Layer 5 of a small transformer language model trained on English Wikipedia (10 layers, counted from 0, width 64).
A neuron's activation on a vector x is SiLU(gate . x) times (in . x), where the dot is the dot product.

Input weights of the MLP neurons that the questions are about. A number n stands for n times 0.013.
n0 gate: -28 18 -16 -26 7 66 38 18 11 20 9 10 -9 9 -21 -48 36 0 -12 18 14 -2 6 4 -57 5 35 26 -26 -5 18 -13 28 14 -31 -19 -22 -11 9 33 8 19 18 -5 16 -2 25 11 37 -30 -20 -34 3 4 -9 9 -17 -13 -6 -8 34 -28 49 -12
n21 gate: -13 -10 -3 -35 18 4 30 -29 -25 -30 -36 -41 -11 -15 -13 -19 11 -28 -24 46 37 23 -2 0 21 40 -3 -1 31 -13 10 8 -46 8 24 24 26 -9 14 16 -35 5 30 0 15 -32 7 12 7 9 -8 -14 -16 5 28 -46 -21 -16 -36 54 -1 14 -2 -19
n33 gate: -4 5 0 -4 -21 -5 11 16 63 -22 36 -13 9 11 -34 -36 -12 -46 44 8 26 -25 -47 -10 25 -24 -28 17 20 7 -14 -3 -3 32 11 -32 21 -10 -11 6 -29 10 14 14 -13 -9 -2 4 -13 -32 -31 -63 2 -10 -28 14 15 -18 9 -42 -10 -30 -8 -26
n35 gate: -2 41 -21 -29 -79 -64 21 -31 15 -4 64 8 28 -11 -23 14 21 -15 45 -20 -44 -9 22 23 -27 -2 -1 -31 -6 -18 29 -1 -44 -29 2 -35 45 -2 31 9 13 -16 -3 -9 11 22 47 9 44 32 23 4 -2 -7 -10 -16 37 -14 26 27 27 12 11 12
n43 gate: 14 23 -75 10 -26 -3 -17 2 -46 -31 0 -8 -33 20 -3 -16 -7 -27 6 31 6 23 53 -15 41 52 -21 14 11 2 -35 24 -28 19 -6 -35 -25 -14 -11 -13 45 24 -46 25 -19 -22 -2 13 34 38 43 -10 19 44 -10 22 11 19 -16 -5 12 -24 -8 -27
n51 gate: 2 34 -40 -1 -22 13 -28 38 40 -20 -30 13 5 -36 -1 -42 3 5 32 10 -8 -21 -8 -4 -26 25 12 -32 18 -11 43 -4 28 -8 -5 -20 7 -27 25 -9 18 -4 -3 30 46 12 -9 36 11 -27 38 23 18 13 18 21 4 27 38 -2 -1 43 -11 28
n70 gate: -16 21 13 -26 37 28 42 5 2 -35 17 14 21 0 -8 22 -20 32 -63 16 16 41 3 17 -48 45 33 -20 13 16 21 11 -15 -50 9 10 14 23 -27 6 -2 2 3 3 55 -49 22 -47 19 24 -23 -38 25 34 -10 46 -4 -14 -39 14 1 3 -31 -31
n71 gate: 4 -1 -25 -7 -30 -10 -19 -26 -13 18 12 -43 37 27 10 -13 -2 -26 -34 -35 -2 2 1 -57 -38 -28 -24 21 32 8 -31 35 -28 -21 -57 -7 33 27 -12 -9 6 -5 -18 7 1 12 -20 14 5 -2 20 33 41 15 1 20 -12 30 -17 -73 25 19 9 -52
n78 gate: -5 5 62 1 -23 16 -32 13 -22 11 -59 -15 14 -9 -35 2 -9 -10 -18 -41 -24 2 -13 45 6 -54 -41 2 -35 -1 9 30 5 -19 -44 -17 -38 -46 13 33 -64 -16 3 21 -22 1 39 5 11 -6 -26 -35 23 -13 36 -27 6 -11 22 -23 -9 9 16 -66
n86 gate: 3 4 -35 5 30 -8 -13 -25 6 -14 -10 -11 -12 -19 -19 -11 24 43 -1 -12 28 13 -34 3 70 -40 -29 2 -2 60 -22 -2 -26 -36 -10 37 11 -29 39 -5 16 -17 -2 39 -18 -40 -1 8 -35 -17 -24 -34 41 -49 57 -28 24 -10 11 -4 1 7 -11 -33
n118 gate: 28 8 19 -22 -35 -16 -44 -39 23 12 49 36 16 25 9 -13 3 17 38 -8 -6 45 -40 64 -7 25 3 -38 11 -49 9 48 -5 3 12 -16 -21 3 3 -25 61 -14 -10 -54 -5 20 8 -9 18 -11 25 -30 30 19 -12 13 7 -9 -40 -16 9 -49 -19 -41
n130 gate: -10 51 12 -28 2 11 24 31 -15 -25 -3 -20 -15 -24 -19 22 -11 27 46 1 21 4 2 -27 1 -20 34 -7 -25 -21 -14 -34 -44 -2 7 21 42 1 10 60 29 -3 -14 -24 25 -74 -13 22 -27 -26 -5 7 -1 35 19 10 -39 -15 -8 2 25 31 -38 21
n136 gate: 56 -2 -14 24 -20 26 -34 37 49 -71 45 -14 -8 -10 16 -11 -3 -43 31 21 -4 -20 -9 16 -13 -9 -19 6 -11 -19 -2 -12 9 -48 1 -18 -6 44 25 46 40 36 -11 -12 -26 -20 -9 -24 4 27 -26 36 0 21 15 -43 -42 -63 -59 -10 34 11 -16 -15
n140 gate: 10 -5 -1 -5 6 19 -18 40 -4 -12 21 -19 -8 -23 39 -7 -28 18 -32 -22 5 17 3 1 -6 1 26 11 11 -16 -1 -8 31 -3 1 -1 10 -4 70 -24 55 -29 36 -14 29 48 -15 32 62 -24 -21 8 -18 19 -56 12 12 16 -8 4 11 -18 25 -23
n143 gate: -22 -33 -22 24 19 -30 -28 38 -1 42 -39 13 -4 5 -11 -9 6 0 9 18 -18 51 14 86 17 10 17 -42 -60 5 2 0 -16 -21 -3 -5 -21 25 61 60 -11 -16 36 -7 -18 21 -10 -23 -24 -10 -3 -9 33 -22 3 35 12 -2 -7 -29 59 -2 -14 -33
n150 gate: 32 23 -30 20 -27 58 5 8 -7 -9 8 43 -11 19 -9 -5 60 6 21 -4 13 24 21 25 -37 -34 38 49 15 -17 11 -59 8 -23 52 41 16 -18 -17 -20 3 56 45 26 8 -12 3 -16 -12 -21 -19 0 30 28 18 14 -44 -16 -21 -28 -26 -35 -10 -7
n167 gate: 7 -34 3 -15 -3 33 -14 -78 -13 -17 35 10 28 -28 -42 12 -14 -3 -1 -34 -11 -32 -8 47 -28 -18 5 -7 -22 36 52 -36 -11 9 -7 4 -49 9 -11 -44 -15 -19 23 -17 -2 -25 14 -26 37 27 -4 52 39 20 -5 -16 -54 41 -6 -10 33 -35 -10 13
n174 gate: 29 -31 15 -25 25 3 -15 -1 1 8 21 29 27 15 -1 -20 30 17 0 -8 -11 -24 8 -13 -7 -5 -31 -20 14 -37 -21 -25 -9 13 2 40 -20 45 -35 -30 4 2 61 -32 -5 17 -13 22 26 37 42 -7 -49 55 -14 27 -27 -22 -14 -4 20 -4 8 34
n198 gate: -1 -46 13 18 -29 4 -1 -29 13 -50 -27 -7 0 22 -9 -1 7 -40 5 48 -38 6 -10 28 -20 -8 -9 63 24 13 -16 40 29 27 -12 14 -10 22 7 -23 43 2 9 -30 20 18 5 35 7 26 20 -17 25 4 -24 -6 25 -10 33 10 -38 14 -22 -8
n208 gate: 30 1 37 9 19 -59 -2 -8 28 -56 -56 9 22 -7 -3 35 -40 31 -40 -20 -35 -11 31 8 0 -18 -24 -23 -19 6 20 33 28 28 -66 -14 -4 26 23 5 -16 -25 53 10 -7 20 13 -15 2 -13 -3 -29 11 -45 17 17 12 -22 26 -14 66 -18 55 5
n213 gate: 6 36 -5 -15 8 5 42 44 5 -6 3 -14 -8 2 -12 57 -35 24 18 36 -22 -4 16 29 -13 35 12 34 -11 12 63 -20 28 -58 4 -32 26 -9 25 -7 -1 -7 -26 -72 -18 -7 -34 -22 39 -19 7 19 13 -10 29 -42 -36 31 -12 21 -47 -51 34 -26
n225 gate: 10 -16 10 -11 4 15 -14 45 36 24 20 -19 15 -12 32 19 12 -38 -53 19 21 27 27 -7 41 -10 18 5 29 72 23 38 -13 -4 -16 -23 -18 31 22 -21 13 14 16 -24 -40 3 -30 13 8 -46 -5 -20 -15 -60 -33 15 -66 33 15 0 -6 -20 -8 0
n226 gate: 18 -9 8 4 -27 -20 3 -31 29 -19 30 -10 -27 43 16 9 27 -13 20 -27 0 -16 -36 -45 -11 -3 -28 -21 28 -9 12 19 -4 28 55 1 -2 3 -2 11 5 24 -7 11 6 -46 9 -16 7 -25 12 4 0 -23 3 -25 -34 47 11 38 -27 -6 -11 -15
n231 gate: -28 -9 -5 20 -4 -39 -1 40 -2 -22 -4 39 22 -11 5 30 4 26 21 17 -14 12 -24 -1 23 64 -38 -22 4 19 -6 47 -12 -26 -6 -1 14 -41 26 21 18 24 4 28 -10 40 22 6 10 17 25 22 5 -13 28 81 -7 13 -31 26 -7 15 -8 -9
n235 gate: -1 37 19 -5 -40 -4 -36 -67 -3 38 53 52 12 -24 25 -22 15 20 21 -41 -25 -42 15 9 -15 -14 -5 6 -38 -27 13 18 -25 -10 9 -16 -14 -16 9 -10 -1 -55 15 22 8 -37 32 6 6 21 20 32 -16 -8 44 26 24 3 -3 -68 -33 -36 -30 15
n0 in: 11 37 13 6 27 73 24 56 18 -11 -30 -19 -12 -54 -12 -50 14 18 -43 -25 34 0 4 -51 -24 14 74 -41 -20 38 15 -25 33 0 -37 -44 -18 -39 -3 45 -9 -7 -5 -6 28 24 23 -6 -37 -32 -8 -26 -34 15 -39 -12 -44 -8 -56 -48 2 -45 59 15
n21 in: 13 9 3 2 19 -4 36 -21 -26 -17 -23 -34 -2 8 12 -43 -3 -7 -42 6 4 22 6 -22 -10 38 -38 -12 41 -48 20 3 -39 -25 8 35 37 4 32 -20 6 -7 19 -13 10 5 -11 6 13 34 -30 -20 -4 10 8 -17 -33 7 9 23 18 5 11 -25
n33 in: -6 -42 -6 -21 10 -33 9 38 -12 5 -41 28 44 -36 -1 2 -10 -7 -18 -27 -8 -1 -14 -8 8 -19 5 -15 19 17 21 -4 -14 -32 15 3 1 18 30 5 -13 39 9 14 30 -33 -27 24 -42 14 -24 1 32 19 -27 44 58 -5 24 8 15 15 4 -14
n35 in: -31 54 -24 -22 -26 -12 -25 -45 -11 18 53 -51 -24 19 9 2 -17 -27 51 3 -24 -30 11 37 -57 32 2 -23 16 -16 2 -32 3 -54 5 58 24 8 32 8 -48 -15 62 -23 21 23 -34 17 -24 -3 22 0 -32 -24 -20 -32 -14 6 18 -5 9 9 36 -8
n43 in: 36 -19 -39 -29 19 -27 -31 24 -26 -3 17 16 -21 46 58 -5 -21 -31 11 0 -13 12 51 -7 26 6 -33 -9 22 -20 2 13 -55 31 -15 -23 31 -19 -40 -22 -14 11 -25 9 -24 19 -5 20 22 -13 25 15 46 57 4 45 14 8 14 -53 12 -13 -27 -45
n51 in: -15 -8 -12 45 -49 -17 -14 25 24 -17 -41 -23 -20 -14 9 1 27 -4 33 28 26 19 11 33 11 27 30 -22 33 0 5 7 8 -18 -6 -10 2 -36 -6 28 -7 10 4 38 4 15 -48 -9 -11 -2 18 6 1 -25 18 18 -11 -5 -23 20 -16 48 -4 19
n70 in: 29 -1 14 13 -23 -52 48 -21 -10 -3 -2 51 -5 -19 40 -35 -13 1 6 47 9 42 -37 -12 -9 41 9 11 -3 10 -2 -21 -36 4 -36 -22 9 41 29 27 44 -5 37 -49 1 -12 -16 23 -7 34 -14 52 47 58 -15 26 -52 -41 -55 49 -17 23 5 -11
n71 in: -8 -18 -3 -16 -13 -24 3 -17 -8 -52 28 41 -3 7 15 -22 29 28 -21 23 1 -8 -24 37 8 26 -54 -17 -2 6 3 -39 18 47 -5 10 -39 8 -8 -40 6 0 -30 -2 -64 -59 -21 2 27 34 0 23 -21 -25 -25 -3 3 30 -20 25 65 6 8 7
n78 in: -20 -10 -21 16 34 -15 -40 -9 -54 -11 -3 46 4 -1 4 -64 -22 6 -20 67 -4 44 -17 37 -6 -17 -24 -36 -28 20 -41 48 23 -20 -14 -3 27 -21 -43 -24 20 -20 24 -7 -33 9 23 16 -29 -48 30 -18 -22 -57 63 74 2 -23 -20 34 28 -55 -62 2
n86 in: 6 15 -74 20 -10 22 51 -17 -10 -26 26 -59 -21 -46 14 -15 17 18 50 -8 34 -6 10 -7 -22 -14 -4 -7 17 -6 -16 -45 3 -5 -10 -30 11 -2 4 7 7 -20 23 4 22 5 31 -36 16 15 11 -37 7 2 9 45 -30 -8 20 -13 17 -9 -26 -36
n118 in: -28 -40 -5 30 30 -44 -38 -64 21 -12 -3 29 -17 24 -68 8 3 -41 -2 10 -21 30 -32 -4 55 40 -18 -9 -10 21 -13 -39 -24 -18 9 -5 7 5 47 -46 68 35 35 -13 2 12 14 5 28 -25 1 5 41 6 -38 -4 -13 13 58 18 -28 10 -58 13
n130 in: -67 -18 -33 3 -21 -2 51 17 -14 -5 52 35 13 -7 -18 -22 -1 -10 -9 -5 9 27 27 -16 22 58 11 -41 11 -15 7 -34 0 -11 -31 -2 37 39 9 -6 5 2 6 11 6 -27 -14 5 15 -31 14 -16 20 -8 36 69 -19 -17 -23 9 -9 27 6 -8
n136 in: -6 -9 -36 -17 -13 -12 25 -14 36 24 -5 69 -21 -8 -7 8 -16 -2 -36 -22 6 -1 -46 -2 18 7 20 -33 -24 -23 1 -41 4 -1 -4 21 33 33 -6 -46 4 -50 7 -26 4 -39 -35 49 -15 -31 -1 15 26 -1 -2 25 -3 -12 -39 17 -11 -20 85 -3
n140 in: 10 2 -44 1 36 -3 -6 12 5 11 -4 22 31 -12 3 -9 5 -22 -5 -17 30 -6 5 -52 -20 15 2 -12 -10 -19 36 5 9 -13 -15 4 2 24 19 2 44 -33 16 -9 35 19 -10 44 95 -15 -54 -3 -57 6 -53 11 46 43 -19 51 -3 -12 -34 -31
n143 in: -37 -29 -32 27 18 -15 12 23 27 40 -42 23 -15 -3 -9 5 -7 52 18 -24 -31 63 -3 66 11 21 11 -38 -20 -3 -13 37 -10 -11 36 32 -19 0 55 58 -15 -56 16 -10 -7 29 -13 -27 -61 -34 -5 -36 37 1 -36 48 15 -13 -10 23 31 -13 11 -30
n150 in: 40 26 -16 1 -39 39 -17 15 -14 -15 20 7 0 8 -2 24 69 7 8 1 22 5 -1 8 -44 -34 34 34 5 9 24 -29 8 -31 58 37 13 -5 -16 -3 19 83 63 9 13 3 9 -25 -20 1 -23 7 44 19 27 -6 -34 -15 -1 -12 -29 -18 17 4
n167 in: -16 48 -13 42 -39 -49 14 43 32 -26 50 -5 26 41 42 -5 28 -10 -20 -1 3 37 5 25 33 1 -18 -7 -14 -3 1 -33 -37 -32 9 32 -16 6 49 -39 5 -13 -23 25 -35 -4 23 -57 24 31 28 0 -12 0 -24 -25 19 24 19 8 -21 23 39 14
n174 in: 19 -7 13 -1 46 17 4 -4 5 -62 27 -32 1 19 2 12 30 11 0 -35 7 -20 22 12 -22 3 -2 31 39 59 1 -9 -35 46 31 -38 -4 36 -34 -14 -7 30 2 -24 -21 9 22 30 28 17 15 8 -2 40 28 7 -53 37 -27 12 57 -21 -25 32
n198 in: 59 -24 -27 -8 3 21 6 32 55 -15 1 6 37 22 39 3 23 -8 -2 22 -9 -24 -16 30 -17 -17 12 20 21 -14 -40 12 -7 -3 -29 32 -39 -14 6 -15 -16 6 -25 48 -3 13 10 43 -13 -45 -4 -4 -30 -29 23 -26 24 -32 48 -46 39 -22 -23 -35
n208 in: -6 13 28 -41 -16 -58 -11 -36 17 1 -4 17 49 -22 -8 12 -45 14 -35 29 -4 34 8 -1 -6 -26 -15 18 24 26 4 4 -6 -32 34 -32 -26 14 19 19 -97 -30 -7 -14 15 84 -40 -27 65 0 29 4 -30 -14 4 -23 -23 91 41 12 14 14 10 -21
n213 in: -28 1 -3 -10 -29 -26 17 5 -14 -27 -27 -46 -22 3 31 32 -20 16 40 68 -26 -4 -26 -28 -6 -13 -12 -40 4 -8 -2 0 -37 -52 6 31 27 -18 14 31 55 31 -3 5 -25 -61 -50 4 -15 -2 8 35 -30 36 20 11 -1 4 2 4 22 42 16 -24
n225 in: -36 0 -21 18 -6 -26 35 42 28 12 -2 42 37 -6 -63 22 -44 54 -10 -7 -40 -25 15 -26 11 1 18 -16 -12 27 -24 -45 -4 16 34 -3 44 -7 -19 10 -26 -21 -63 24 9 23 3 32 3 -29 -11 23 -4 9 -41 34 36 22 9 -18 -9 69 5 -2
n226 in: 26 -5 17 -2 -2 -3 21 -31 27 14 4 -20 -30 19 10 3 35 -19 -7 -12 -26 -6 -4 -32 3 23 -36 -58 22 7 5 44 -20 -21 53 21 36 6 31 -21 -13 -19 21 -5 -24 16 1 -30 -5 11 -10 -2 11 8 30 -21 -12 8 -22 -5 29 -32 -27 -7
n231 in: -42 14 34 15 -14 8 -31 -8 -59 35 23 13 1 19 35 6 -41 31 -37 -14 -21 30 -13 13 18 21 16 -38 10 29 22 -50 11 -26 5 40 19 -41 -16 -35 -3 -26 -42 21 1 6 -21 -20 -25 6 -22 -5 -6 -20 -18 4 -4 -32 -9 32 -3 39 33 -26
n235 in: 0 24 5 18 -9 24 -17 -66 8 -2 61 32 4 16 -3 49 -13 18 43 -32 -29 -4 19 -36 -5 -24 -34 4 -32 45 14 28 8 -32 -9 17 21 21 7 39 -3 -46 -27 14 -39 -30 11 22 -26 8 31 -3 -39 -1 37 -75 66 -31 -3 -2 -4 -12 5 -9

Each question shows a token from some text and the vector x that enters the MLP there. A number n stands for n times 0.16.

" (": 22 -3 15 13 10 0 1 19 5 16 -3 -9 29 -17 32 -28 -3 11 -4 -13 3 -11 -14 -13 -2 24 -16 -4 -46 5 -26 -20 21 19 22 50 -10 39 -27 -47 -34 -21 14 18 -36 -14 12 1 16 -9 -17 8 22 37 -45 -10 19 27 10 12 -3 -14 16 29
The most active neuron and its activation: n167, at about 210

"\n": 34 -1 30 5 -23 -1 -2 6 -5 -10 -30 1 28 -25 4 -43 -4 -4 0 -13 -7 -6 -42 -43 -47 23 -15 -15 -35 1 -50 -19 37 9 14 29 31 27 -15 -34 -40 -15 -8 21 -17 -21 -22 -7 -4 -2 1 13 8 1 -14 -20 25 11 -18 5 4 -22 8 26
The most active neuron and its activation: n71, at about 100

" and": 5 -4 14 16 -4 -8 17 18 19 -18 0 11 -19 -53 9 -22 19 -11 -8 -7 6 -35 -4 -3 -13 18 -13 -3 -19 23 -39 -4 -1 -42 15 4 -10 35 -31 -26 -12 -5 -9 -14 -12 -4 -9 -43 -1 -14 -37 -32 2 11 -9 6 0 49 33 -3 -7 -15 -9 14
The most active neuron and its activation: n167, at about 52

",": 13 -18 -14 -15 11 -7 -7 0 16 -14 14 -1 -31 29 5 -9 -2 -8 -3 -5 -1 -16 -25 -1 3 14 -8 12 -24 34 -45 17 31 6 -2 20 8 18 -10 -2 -29 -14 -30 21 -28 -37 -5 -34 -16 -17 -13 12 11 19 -7 30 9 43 36 1 -5 -11 -8 -3
The neuron with the highest activation: n71

" In": 42 -15 10 44 0 -5 14 -3 26 -21 -4 -8 -6 -26 -5 -25 7 -3 -23 -23 -3 -24 26 8 -5 22 2 -18 -93 20 -25 -11 15 15 17 15 30 32 10 -32 -15 -40 -14 23 -31 0 -14 -49 -5 -2 -6 10 6 -18 -31 -7 18 16 -18 4 -3 -2 10 -19
Which three neurons fire most, strongest first? n167, n143, n136

"en": 17 12 -4 65 23 10 21 4 8 -7 4 14 9 -12 36 -5 38 -17 -1 7 -2 -18 2 -28 -17 -4 34 -18 10 2 -27 1 0 -2 15 -5 23 1 -11 -26 -16 8 -17 -7 17 7 21 -32 -29 -22 -29 22 17 11 7 -19 2 19 3 13 -21 6 8 7
The most active neuron and its activation: n150, at about 250

" for": 8 9 0 41 -18 -35 42 20 -3 6 -21 -29 -28 -66 7 -7 29 7 2 -19 26 -16 9 2 -14 50 4 5 -44 28 -28 6 17 -31 27 -10 4 45 -31 -24 -29 -19 -20 10 -24 -14 -5 -27 0 6 -30 7 -3 -10 4 -9 12 17 10 6 9 5 -3 14
The neuron with the highest activation: n86

"le": 35 -12 34 70 5 -8 26 24 -11 -9 -8 14 -6 29 24 11 34 -23 19 8 1 -5 -34 4 -14 19 12 -11 -9 -9 -23 -7 15 21 -11 12 31 -15 -15 -3 15 10 -43 8 4 14 -10 5 10 -14 1 -20 41 -1 4 4 20 13 33 17 2 12 0 -9
The neuron with the highest activation: n198

"al": 15 -1 7 43 -17 -38 10 20 -18 16 -38 5 -25 -16 15 -5 30 -19 -20 12 25 -19 8 -28 -4 10 20 -9 -34 32 -39 -19 -11 36 16 33 37 18 4 -54 -37 -19 -16 -13 14 -8 -26 -16 5 -15 -19 -5 19 -8 7 -2 -9 14 14 21 2 19 -27 8
The neuron with the highest activation: n225

" ag": 10 -12 13 52 -25 -30 -3 -43 21 21 -13 14 23 -13 14 -11 15 2 28 -38 13 -49 19 -15 -37 11 13 -1 -62 11 15 -17 9 16 27 -12 53 26 19 -12 -8 -25 -1 2 -7 -4 -14 -4 -21 27 -33 -9 49 24 6 10 10 31 13 12 -20 8 -18 -1
The most active neuron and its activation: n235, at about 280

" the": 14 4 10 29 -7 -43 1 -10 14 -4 -29 -5 -28 -31 0 -9 19 -21 6 -12 23 -11 -16 -14 -8 20 -43 -8 -33 10 -29 -37 18 -10 13 3 5 46 -5 -16 -37 -14 1 -8 -26 -8 -27 -23 9 1 -36 -15 -1 -8 -11 13 12 12 -11 -3 3 -10 -14 9
Which three neurons fire most, strongest first? n136, n226, n208

" eventually": -19 -2 17 28 -22 -41 26 29 -8 -33 -28 0 -19 -27 -1 0 27 10 -3 -25 21 -30 -11 1 4 17 -4 -40 -42 -1 -19 -4 11 -18 16 17 12 14 -19 -25 -16 -11 -14 14 -13 14 -23 -59 11 4 -31 -2 -4 19 9 2 23 25 27 -6 1 0 6 -1
The neuron with the highest activation: n208

" ": -2 -27 3 33 -18 1 -12 11 -13 -9 -9 -17 46 13 32 11 -8 -23 9 -13 0 -14 15 -12 24 31 -18 -21 -40 1 -28 11 -30 6 -10 26 24 0 6 -55 -35 -18 5 12 -4 -14 26 1 5 -7 -9 11 10 29 6 -6 19 26 -21 29 -12 -8 19 -12
The neuron with the highest activation: n43

" originally": -3 7 4 37 -17 -12 29 11 1 -44 -3 -3 -29 -20 9 9 3 6 2 -18 23 -27 -39 -20 -4 17 -3 -32 -35 -10 -13 -15 9 -31 19 12 19 22 -28 -21 -13 -17 15 -8 -28 10 -52 -38 -2 4 -15 -10 8 18 7 2 12 15 38 11 -13 -31 3 8
The neuron with the highest activation: n213

" of": 24 2 -32 36 2 6 14 7 15 19 -20 -19 -28 -20 16 -28 35 -12 0 0 26 -23 -15 -19 -11 46 20 1 -31 14 -49 4 6 9 -6 -5 -29 21 -26 -12 -6 -10 -12 2 -19 -7 -8 -43 -9 -4 -29 5 1 3 5 2 -12 28 -2 -12 -5 -16 4 15
The neuron with the highest activation: n0

"0": 22 -27 -15 16 -4 -22 -10 -14 7 5 -2 -10 -30 -1 30 -2 -10 -19 -14 -12 10 0 9 -21 19 44 18 -3 -28 -17 -43 27 -12 -10 9 -3 29 4 3 -43 -32 -1 -10 10 -4 11 6 1 -11 2 -18 16 41 56 7 -11 9 27 -4 -19 16 -5 -17 3
The neuron with the highest activation: n43

" A": 5 -22 20 17 2 10 -6 6 15 5 -14 -15 10 -11 13 12 15 -23 19 -28 24 -7 -1 -35 -7 51 -17 3 -59 -52 -32 -22 29 -1 33 23 28 22 -8 -18 -13 -37 -11 2 -15 16 -6 -29 18 7 -19 -10 -1 13 -22 13 11 18 -24 -4 -1 6 -13 -24
The most active neuron and its activation: n140, at about 190

"c": -3 12 28 56 24 -19 -3 -15 -19 21 2 9 10 -20 41 -7 -4 7 11 2 8 -27 -30 -27 -13 -10 35 -18 3 4 -27 10 12 15 9 -2 9 -27 -18 -18 7 -3 -24 -27 3 48 -8 -7 -20 5 5 -17 14 27 43 -1 1 31 -15 48 -9 13 -6 8
The most active neuron and its activation: n231, at about 130

"er": 6 14 18 66 -12 -24 19 11 -3 2 -7 19 -10 0 29 -18 26 -22 9 -7 24 -22 0 -27 -14 40 38 -14 -21 3 -30 6 4 -13 35 -16 45 13 -19 -35 -30 -9 -19 -23 9 9 -24 -19 4 -2 -9 21 16 -3 7 10 16 19 26 6 -5 2 -12 32
The neuron with the highest activation: n51

" sent": 35 18 -21 12 10 -53 14 -24 -31 -9 -31 10 -5 -41 8 6 25 -11 1 7 24 -20 -1 -13 -39 30 21 -16 -53 6 -32 -2 -16 -9 27 -12 34 37 -17 -30 -42 11 -13 -4 0 -10 -14 -59 1 -19 -20 2 22 13 17 -14 9 7 -2 54 -25 -16 -18 -11
The neuron with the highest activation: n70

" to": -3 -11 6 20 -3 -21 34 26 -2 5 -15 -13 -12 -52 -3 -12 52 -2 16 -17 19 -21 -1 9 -16 38 8 -16 -33 35 -43 3 26 -13 11 -13 16 45 -7 -11 -34 -27 2 8 -21 -17 -3 -33 -10 -6 -14 14 -17 -5 0 11 25 16 1 -6 7 -14 -6 -8
Which three neurons fire most, strongest first? n143, n86, n33

" ext": 9 -44 15 29 -10 -39 -12 3 8 -12 2 6 22 -39 23 7 1 -31 9 -39 32 -16 4 -23 -10 7 28 -11 -49 -4 -41 -4 38 31 37 -36 31 -4 0 -6 -6 -10 23 -13 -28 -27 -26 11 -4 -3 -54 7 28 30 35 9 -1 6 12 46 17 -9 1 25
The neuron with the highest activation: n136

"ided": -3 0 19 39 -13 -24 24 5 -16 3 -5 19 -32 -29 20 -7 38 -18 3 -2 18 -6 -15 -26 -26 41 45 -15 -1 9 -46 9 -17 -17 24 6 29 24 -25 -12 -36 -16 -4 -7 -16 -21 -20 -47 -10 -28 -21 15 18 9 20 15 9 -2 1 5 -18 -11 12 -24
The most active neuron and its activation: n70, at about 210

".": 22 -11 9 21 -37 -17 -2 16 -3 -6 -29 -7 22 -54 21 -16 -27 -19 -8 -7 2 4 -31 -23 -36 36 -18 -14 -29 15 -68 13 4 26 33 37 14 45 -9 -22 -42 -17 -16 11 -9 -30 -35 -21 -16 -31 -29 -13 13 12 -24 -28 34 28 7 13 11 -36 9 34
The neuron with the highest activation: n33

" sex": 18 12 0 34 18 -61 28 38 21 -19 -16 -7 -47 -33 7 0 41 14 -5 11 21 -13 3 -23 -5 19 26 -16 -30 9 -5 -20 6 -5 29 -24 55 27 -1 -10 -46 -22 4 -8 -12 -27 -24 15 -16 -24 -46 23 15 -16 -1 25 14 24 16 33 17 8 -15 -1
The most active neuron and its activation: n130, at about 180

"ified": 24 14 6 8 -10 -32 17 -8 -31 14 -11 5 -10 -38 27 -3 41 -20 -18 13 7 -15 -20 -10 -39 48 3 -9 0 17 -44 13 -12 -30 28 0 30 22 -46 -21 -35 -1 8 -2 -2 9 8 -48 -28 -12 -31 3 27 16 0 6 2 5 15 3 -28 -10 -8 -17
The neuron with the highest activation: n70

"ion": -13 19 28 39 -20 -22 33 12 -8 -4 -7 4 -44 -10 14 -8 41 17 13 7 24 -20 7 -19 -28 26 27 -36 -23 14 -37 -1 6 -10 14 2 41 3 -40 -7 -45 -11 -9 12 0 3 -32 -19 -34 -31 -25 16 22 14 -1 21 -12 22 5 15 6 0 9 15
The neuron with the highest activation: n130

" decided": 6 7 -4 16 -13 -49 21 13 -22 -17 -10 11 -3 -36 5 11 35 -22 -16 -22 3 -18 -8 3 -29 50 8 -18 -52 26 -30 -13 -6 -24 27 21 46 14 -34 -10 -40 -10 -11 4 -18 -3 -4 -52 -12 -33 -27 10 37 32 2 -4 30 8 2 29 -7 -29 -2 6
The neuron with the highest activation: n70

"-": 40 -37 7 25 8 -12 -3 5 21 -5 -23 -10 22 39 62 14 8 -5 11 -8 -4 7 -29 6 27 39 -1 -40 -44 -13 -16 -14 6 22 14 24 -5 6 -16 -28 0 5 -8 -28 -9 -29 28 -6 6 -19 -2 17 57 21 -25 4 -1 47 31 16 7 27 -5 6
The most active neuron and its activation: n118, at about 280

"ually": -9 -10 10 48 -25 -56 29 21 -3 -30 -2 -6 -24 -52 13 -17 31 1 1 -31 16 -22 3 -22 -5 28 12 -12 -24 11 -46 22 -1 -31 31 -8 22 16 -14 -8 -15 -23 -4 -2 -18 -18 -44 -27 -11 10 -33 1 -6 -5 -15 20 27 11 9 -7 10 -14 -11 20
The most active neuron and its activation: n33, at about 78

" is": 8 -17 -18 31 -5 -9 24 8 9 -1 -18 -14 -6 -35 27 -4 -1 -2 -10 3 4 -33 -41 -2 9 16 6 -3 -42 -20 -10 -1 10 -21 14 14 17 32 -22 -22 -24 -4 5 6 -22 11 -10 -59 35 18 -38 3 -11 6 23 20 27 23 4 9 -17 5 -8 19
Which three neurons fire most, strongest first? n136, n213, n167

" way": -7 17 12 42 -14 -44 1 -5 -12 14 -11 4 -11 -39 14 14 36 7 16 4 -2 -16 4 -6 -11 41 7 -20 -34 40 -25 15 -2 -24 35 -5 39 16 -21 -22 -50 -23 -8 4 -3 7 -26 -33 3 -3 -23 10 18 39 4 9 -11 17 21 37 14 -2 -10 26
The neuron with the highest activation: n231

" prot": 49 -13 -21 43 -9 -17 28 -15 28 -12 -45 0 11 -39 40 19 11 -27 28 -24 23 -56 22 -31 -21 1 28 -18 -32 7 -28 -9 28 -4 15 -17 13 -16 27 -14 -2 3 3 3 -16 -6 -4 11 -19 15 -31 -28 22 -4 14 8 4 30 11 19 17 33 -8 6
Which three neurons fire most, strongest first? n51, n86, n226

"end": 14 -5 18 34 -3 -26 25 6 5 17 11 27 2 -27 10 -9 49 -26 -15 -2 18 -29 -16 -6 -12 29 29 6 -18 -13 -53 29 10 7 27 -2 44 9 -38 -17 -26 -10 -29 -15 13 -9 14 -15 -1 -7 -30 9 24 17 20 23 -15 -4 4 26 1 14 18 15
The most active neuron and its activation: n70, at about 110

" forced": 16 6 0 30 -2 -40 11 0 -11 -11 -23 11 -15 -56 10 18 27 -10 -4 -4 25 -21 -11 1 -19 58 11 -20 -37 9 -44 -10 -9 -21 21 -11 13 50 -25 -14 -48 14 -23 -3 -5 -5 -20 -36 -8 -23 -30 21 1 12 17 -7 5 11 -16 42 -12 -6 1 -3
The two highest activations, in order: n70, n136